Layer 5 of a small transformer language model trained on English Wikipedia (10 layers, counted from 0, width 96). Numbers have three digits each and are written without spaces.
Take only the direct path to the model's output, skipping the later layers: a vector added to the residual stream pushes a token's score in proportion to its dot product with that token's output vector.

Output vectors of the tokens that the questions are about. A number n stands for (n - 500) times 0.0038.
"ter": 397509548464597491631451524511378468633536603485462342377607529564433569556351553497582437576518292326509386642510427424393395434359363550406471402493287503646485490454495451416500478236564498690551534529395415391438562550357490446574425421474440448373418400474533283497402626432619389605
"over": 608522391571622652401472497521602454556688434385515491655464352592515394592425577508454322419582371527590457582410528533482542276309461641348285565584364462538383495509457527513462632344444490433398439593601402634640434557472507344648464470239387694527392395497476548608556624349302487596
"ove": 644427561524654601282672471533387451639633497685558446533504578620476344594493166500422488547557351671691289480589478389461461466422518604503385328510506453375368405588489602441649488348389479503344503522604591516554563634580491509427522566372687491458407607656462602560510511510401551463
"ination": 478434450457683533329686473569488383547413293544340369445474386497453524592550386565346545640554376623563552494255633369506348331362547616537560462526624408431435400414433259429506378601380482585439465539640563525509447426589491476589653443431621800484674591395451420359674395476655446554
" Conservation": 510500538480584482436587342409441529601581417555412359371632689516453455299329268439514370636515391526464330556667542574480403432537480488451599373578554553335567408510283415737218614730350459666490514683399471572548641540601500494335426518384467543435633275586434489510665345795546504374
"aus": 570497523467637634386578512521609678518573488400542434592445378612518437690445419505585609410426443533587542460414548500562556443449480424512413491646475508540431379593536447452448596389516510485427344671510590559577283684519493481600441710566599473569418411490425503722594444472478492576
"bur": 523536429497662550520576438360492551608547331497467554658594585462494556565650712613369589573405586503497447544514438534631407578500341558380414323695470447476316500549538425585497492573579472549370512748529470543408602637422493486237443572447391638494345481512556515477518601453695479603
"ortun": 385705469470748665466617608342464526306446594604497591377565482431384368718566237420631458535422601493826579327407365623596564490497736561380392395695737511332671497552381320603650337528595472447594503475570412642479353564338488533617626397514408620486433384469463410432478493462602471546
" Result": 453432587461533516445700532574268538603697328537414468561654398488522480461427685497466500459539575367350706500401356653630536397284666504456476489511638429461400349497549490659602457592446427446487356513451544563605506446451488471614616382433507641351347423584521464488430450770568477462
"ople": 481562654471749527482633626544830468627510527595359437660500489409401365396550514394452615690497496446554375536477310412530482642643416675440537516363759515263523497798539319386375350432629494415507392308438270539493511548454504482457605463523524493374241323504291384771727472813553422711
"ographer": 497480434405669362631473423562488485355608503605413617609661436586490543480293605445445408483371412380643578318480540690675580369435419727535562514500655544460483465500569390433462385437577495338464290546626488628562487656253485414450654574393704550299333363490408585596731525521385304454
" America": 387565613608500531535498353689604413646458596567352544485660564505333434486482489558486415428476489400409456521627450436478567437317462638415527378560532618320517429582493553427560422709453480341541497398480400481625643494469505616403607451464477531533442419566368474581573338569393434696
"|": 555472536524552477563430500586405399347688442500545612661433531402529447487597536412411363353400493399516623598445381561505544517436500474458395548449526505533595469279574527513603653508523510552343502432596514578416630543388499491569439431490529591473454543672536469437628359424628453465
" any": 454380497565484525374478634463500535408502512443299424555579572634534407672628500433559500596630384669506381521441368415567471422542574573400389314670477433395663543462488442563366416434587512479551438356391503582348516572535495513438493461684636665540507487446430455423431391468441446645
"ties": 254754513238611582360627607686292656414703245589443772589438299546489612418462507443493560642372560496476467475472223463519529413530578491336697430733318531442419365587540410415319688657695480486440477771344384553519404614466488493634466425570428601519570349530438351611601493467439274635
"scape": 490473598638668544370613344494460463470583529594552570692622460411484337530489292523516455457264481418449279622782596388481392360529538645624699267683350269250460506412457535444565392530642510537484360599530488441565682523487497335553650512463397597455362423562399459503594549617553428598
" X": 415494544498449430540504525522569483575538502496508477585488464541419512455482456559422531626537496584554317508497466547572570477561502459320502587455507423489434550607498583527565569557561479457589564492348612462311474466578515620649552506485487433457567498504534541555458494534590587514
"DST": 627500631670722500418550619334500555304615621522492520518697405516616430552523178380475324697590458577456391484531732587587668517798157574373509670611491535504543440664426441346464401534440409564361466470658398705446355578538495563447443749590544633387512212559248439397675155610336341766
"ulf": 577655464472695480481535587484454641456695537606418446442388458671361417625539283585664471484417567485447424439734588459399400650374632740304401473584520391713493537526357414539610425607458491491407535697479524433392657493419502593626430405608594531427385515500383364513483578507667560811
"rick": 560696313546690525515533602577397455394459392590614376303479549477556654488390605425432566476409509456334429523680709347536532527512453521548684260651393460472537419617555513466385474451652499457488332612420357500518465462426487410465446740309624520497425474404555656476654523562414541534
" run": 543585340694475592442468578481451347605530545591484451675580495600456518393576500544512380488608502635372632498589478400526551634519523600561605544519510507534473502509606651591489590529464490527469406634504601488533591503515495555412543502531475557329498626450521512405379576430444376627
"oted": 610487539376678473374647379503546315364612593414616524559613493379424458427700400391522609661506394478359674497331536453490465487475433625486461299478649547361318463626593580622407264320565479482497303568598548719394452526341496343441652523517565618426414442658329456576438619412445476540
"fessional": 411626460557705643529717581686415367489578467627500466511662574354555439561639395356709424671444411551600610336532412445418458385630429554585577320530722225564473420628442404450503426369523472547289507493506368577415656615376481395370500476470566677585402506559513576477775456453487431581
"ble": 426617349432632460248529624487381497551623607679466488438771569358652476600353297526554597612517407460456646519441477291631397580503453515503607402581544596474338457423466451359617365608641493528477378474527250564641643481677495564243421503658469580564574344436376591364614527423479520555
"itle": 587434464599684536425620497589287446416590445756424533448743549491702592451457478454620283565523407599530410571621536616662671478393701508528375543628584454470454494673393538539303384386549465430487558597465485520436472567408484455605471394316767586456328463510485363560712434566537406669
"Professional": 500417433465659549313584474646500324364631338666409373582976700590555374500535345354773392565353452384350440481851247712425578352480504659408766561742651360439488557512521586455515313480273455610460448318570560764413586662382493305627438425447458511623290603540504554390581410701603404440
" Republic": 444604586510494530516430590634402522527565476446342656663367397517495539527506235571361561516495375477605489518639421687379518415503630615519556522509567478622546396767535506438457508546530474389431436629515555493600526565417498495574498448614500414492490452582510508594673345671518422568
"aches": 535679556616696594494563577568494512564672562554503568690500590331422717565528396450466409539294535479415347542542423444488512538419450633489458450442510487503549328720530585535418515288452493584380500599329335478710543449608480612342609432539533703453314518538427231655480482397473474488
" than": 413486574519547439552494453667522475428793598359375540475546293516542374510544452482615490507589705327541414544670517510530677295559448749365360584538441442578384435404579239591459565611661526503397503500436574560487334393497486500312491551608587783569460651526222341399511522435434319491
" =": 628239569487630331510628537568413435571491506346612518549462507574700588328529481471438572603456578377510482588368403535208618572497693408558536583560796503349591406425509617477600625320271475712454471533242567375558519557626510463380544656557331522500509478559421619394567537614512373469

Each question shows what one neuron of this layer's MLP adds at an activation of 1. A number n stands for (n - 500) times 0.00053.

n382: 400492590466393378393298524481646518690471462497628662497546491432404466440352663533536500371397674457572740575500540449430365451422456629419491253597616485601521551534600560578547391396537557533474550590467535357471485500554487484459503528472597620538359482676518358394669258317491390711
Pushed down most: " Conservation"

n168: 667572474367340527681409445466653550540563539717536403482478521509382295476332539488432536429424497456596581651500583743511541556394451553448524638458564473516408419418461395345406368423685442473435331367520461562435547588515500621618347534312681403381369454656449601566686503494322500478
Which two tokens does it push up most, strongest first? "ographer", "ople"

n71: 453570413518517581649469551378492492577481385428372418434498458528368487618451514375565482493394436477527795611395527633475531411200608355569579664463527594489378492519537600542626566576339597425570453563510487442555525340505494369468508597365506497437588440514619572604597469450500512495
Which two tokens does it push up most, strongest first? " Result", "over"

n150: 543748493654477659471455656363401533592283523578687614352430588308459507532654416547609626433559578552401773603221585531666381540390458413629578553568461697304551559547219500471655425433398388676764691431650489399699404469368601384424486684445500594468658468522489477471468474533540573522
Which three tokens does it push up most, strongest first? "ortun", "ble", "ination"

n131: 463433405472361663267612635534581474515497425474361438687581595576485484653584687451428510447550377437407474548476404432540423516425455387543315467647422608474355663540452557560415532533568411352622519346627458509325462516497435503437483680443541528472455538629402430410354438605491637674
Which two tokens does it push up most, strongest first? " any", "bur"

n353: 330428444438400660355596497531527521623441535596561525621524409370532432507448508395425603629348463532578489489502573662590498519440404465303444408582448454611470466509293586505580522608502479413633489387543533486482731428485374327528471462446437483608526511518630503592472396481526398469
Pushed down most: " ="

n75: 527551525561572490415587519565475458458440548430435426443542460599551402540475592453524543469451423446586436434586570656486512573424408370559445454555529336445457517542533454375622420540447568428414518465426512562534542706474652558576507284472480668562495611483455482445435467739427558576
Pushed up most: "Professional"

n26: 497606278538614637402522653497471379617614395447316517512514479561574569471571484460598549363526425661506537567494503572628400433720400482746497350473464693531451614608519575616475657515517378515652508544713744337392386497652451489380457700477419462547557521394619429422512497489491545559
Pushed up most: " run"

n301: 713442667430568649467475491514618522435506240444520560497313476486335489559472478528466425570339528418494466564531541681600447511535326415420735637449349400581570528482561425555475514453483515443635472344609753415478528393439467472285634331497485509458551484711545332479397519536613419454
Pushed down most: "ble"

n15: 440374534451579662548416684372543236418417412689370375444633482520542409471301640375467451575332488428534595487520535577475593481430621442432414478476590440549350518411484736399236554482565542665452487446420491539500629483520445644472382338420426558374570617546491442678581543442379442460
Pushed up most: "itle"

n331: 442560593453554644520476431505514535488494450598662563483471668620520565566520470360575620410409323693462459436265513593457428489406597450508506545366437623453352632405300580469548549450511560546649678500564475349495699665372385410682500380440509370419505464500602463562494524561439357518
Pushed up most: "ter"

n78: 522344616406447521512663439623678450617428367481418460530556467404433500439531494435549640421497516518503444583480539526443576444458461491509592807425569509435586553368462665359503471414615223639541620534573609458527515611471447578520387601618348363625372411317545710308324644492411522568
Which three tokens does it push up most, strongest first? " =", "Professional", " X"

n284: 415430400460311593573307483421516341507601644510466463569594536505494558528431526522613540482573407455515550495520542537473526585462627514426340456478398541470363490462408421484420535431465495471446449500392405424506592467389772466491512568604478545588502487667596440389495291437539505379
Pushed up most: "ter"

n339: 407393516578754534534596218669355704543693427548381444571383550464388672381703545547696627217520552451448365580662608504397759523504298496584696625529539813600583651397625407346361344875568470695564717462367467363530435325373592656535445646524543549546548643465358536752623360527466868754
Pushed up most: " America"

n317: 492492461609536590393467596409503408541511645571569440540519534596320443505712506509416537631653503500412562473589437560611458632588292650527611397586419586432431497477372467432462399475516506552376493516270326736559453528497538247543439331418340489548446500562497380606572515655515471380
Which two tokens does it push up most, strongest first? "ople", "Professional"

n198: 344553532426333594396431521626425661469524572591589477568575450593527408358571465334546542565359556567488799618616530428452497517506419632486595647599381621612486435619426459312455566426486640448470454541615636627441509453617803472623466430367528377301579653469491494641600613444574486380
Which two tokens does it push up most, strongest first? "ties", "Professional"

n97: 528475425548663500605446561391451498549397460415427502470508621475502471582518703601498422428485433498562567472478494543588559622404523592496455388431419483569397560470585390510567496559512618411486502495524445622529496471582524518494496417438560395483557434324455486446391500540673500639
Pushed up most: "bur"

n95: 403426492495616429486452538505443480397468614517506509369467551529423492526406457306497456583389349505561617402574495529477402432468662537425538560576602465570532639469535612401352296402637470478748498730354466529461400560421462487495401409508573521577362614494634497632555692505635440569
Pushed up most: "itle"

n141: 522394663454504349497473408503500624374427653506663526214611405438560559521512431413577434568412582386521367565558479410500534584509491580330491699371672494300579452613609280605406556552343429385508478500495560633479506477566334617421488654486696563486426435494378557509462601489557486644
Pushed up most: "DST"

n328: 418526487450642470440623495503436500676505488411541627635323682402581456533420592596437502390510442479610450371508539433558647624466273492492487466325426584692445434559434541429465423679528296576394641646490461704531464510576377495552473465407547516537465476403447460406440536450626467618
Pushed up most: "bur"

n133: 464537471596587497515488506570469497399637379714712520364530485621545657550362529411354335439544481619619599544469609254373401566589593497639426389524339413475409325500376566511373460529471485584519480395578491464527540581573370547583452514460518398412418604744562696372542537670451425724
Pushed down most: " than"

n49: 648470641461406465515369590487612473574497489476422459710396418329558615416423362544471606353564601698618547515581632602456511404549549464396457485560605728610492621606601661508486429539533422500459573614607427450572405375394544332537599535448571536633581598550443596692445359588386495403
Pushed up most: " Republic"

n130: 409464424511514497508412620462696503539407570429407431522586460476466401490624634556341604503351395378329630532523645510332569518433497442401367547341523610341475531522462511588567628479442522544554530639548484518429477336489539503309506549458613457462616600443451694424517243574517605626
Pushed up most: " America"

n68: 479383404620675484529597431521491463560581556624535479155557592590426463589450514612546553328494430572553553620312565379402405623390583544374449421500444471637251746483593494432457291665420454415439527621446500766465566472569620353617569494639610601698582488634555545410572328326497419417
Which three tokens does it push up most, strongest first? "ination", "ble", "ulf"

n265: 467493572654513568744675524498423479426456583613599589405522538468500569408492539526547455444500376583521372528500547440358644469610422518616536360552562461629393500575368450405632438401530495576390513632415396688426529563611554474567466476530626482538571509326575670381500611575611423489
Which two tokens does it push up most, strongest first? "fessional", "rick"

n262: 379470540594296368507518458619559610486466713357564245486349568410546441512699411493402655587439357604613471570497519665601567542595585316405329625476541313235667504554746610424617332541609427524540550586445317493599475754456474410657518439573279658510559636721545641373448464593493471319
Pushed down most: "ulf"

n138: 500338658480510598419503453292365555626319392556606500561410553576543581457339402571534571639428450542429529658331526542447452514563456463400500612523467580550482592412470500516473422497397371412491420352512497342622663522410576514441503538466556552510553523654615665480513414510458507484
Pushed up most: " ="

n118: 373357444548569515547570584689485519604717590611641429533645440512448535500462556353441495514312459595506560458540607421474608384441543452272512591313649466452453481524673355371477363494600447469428440639331590543434538506461467463363348400468399375485572407576366589638287580529375614780
Pushed up most: "ople"

n255: 525451532441412500360558456475514597413702405553605503479381588419609569511458425510444546541606525636599565659484562398562505415492373596486629415582626464492528582578395542584525327436518412485478506492565472484565480565462421543392363593465500495581348429645591536433485639554429599455
Pushed up most: "ove"

n263: 466532477333381460553573481582442506134667472494537426485477488374549288416563344481497468489592231417338525633448458442743494455458454613430663458576478371538503469433549597576397474467345568568451433528480416708519588585539457509463667371471620613292506470658627562348442681483500537384
Pushed up most: "oted"

n52: 531468450392615637618368612521576389520475439451292284475590519564439468669545594475424536572384529398384454515412586516565373474271618334453495541550374425509418526551421492416531400527592637442495603584430476350396318439470419367556486534413261401486562409560525479442567549400537482670
Pushed down most: "ove"

n134: 613548585439324396439616535622511347655599455604528569396558581442414500503421406474532407551617337708588482470570565639446350569624619553611427564520516365630413438400518561490366571413579419529626486594572522432439474610689506614434292575525615497410358638612729528545552604479494447485
Pushed up most: "ove"

n249: 475629586468699602582494406469551420754455500491542342562508612692286477579662459500400513545422624399463709522528596463356436530380647381494515592566544491488476390539313491445716602427429521434401505564558412293430466463526507417497449450626460300426615369503559570500500506630609303687
Pushed up most: "ulf"

n227: 573551609611523463788468497514661516789506511487390662485571509582432614429283549650547569394533608354300667425394545447393434503458523539520455237564651561506525403452663624483514649530348519558486420448620515454379459311452433543506640446538408497569558361491360444515457331494341397591
Pushed up most: " America"

n318: 440652597584534503437568657608585531515485464429448690379351556460518452397469373534452518550454636619717423627444568480514468412535424604577400509375601518565548616492639440500514639456714446563519540429431623452391200555413458464281337439509611627591486495555533599218437674375482542500
Pushed up most: " than"

n242: 634512480372430559574392426426543610482531522529700614592478449623411164512564496560496342432598554527465628445464304536268561385654241423477332416597535621496500599606584770687578671351490483437419389430349294680618518573416594670635577752344561369524376444529442374524472450384409474511
Pushed up most: "over"

n214: 586527500374404594583389537524495593448522528532371441469565492554406551677543611336389531390536611484465587536408513592532481367264638500417450649542518393419419590640554611436399532613401744353561629411696464466513451394484583490555557518540433303503500407520581642584483444440477508751
Pushed down most: " Conservation"

n61: 521507453523555523437650471445192415368536486304396298416397368542461512390386506524545591370540481485603460390502401458505656536555445495515405448438337479623523487568525567500575443652512594565519524532449540545565463542633632550495466386421500578569408516479500323407352608493487505476
Pushed up most: " than"

n302: 551494477565383384452495607444436527598586564517362492479516434511553548430451584490461535469477374375573569543547572543374530478485472414473569454455458550572434480400733461423392427458584490519481514419498507647496363528746531500434515426511414379420469519392526269479332537518384593622
Pushed up most: "ter"

n94: 467433574500497539453497533395565441637615497634518497524536387450631544544298456595322420454537429612438627628428530649376457525538351431474343561497638404557394444553296587319353487508568511588453658460426564420488447384484518627447580536505638418524564317661522676527511554503575454435
Pushed up most: "DST"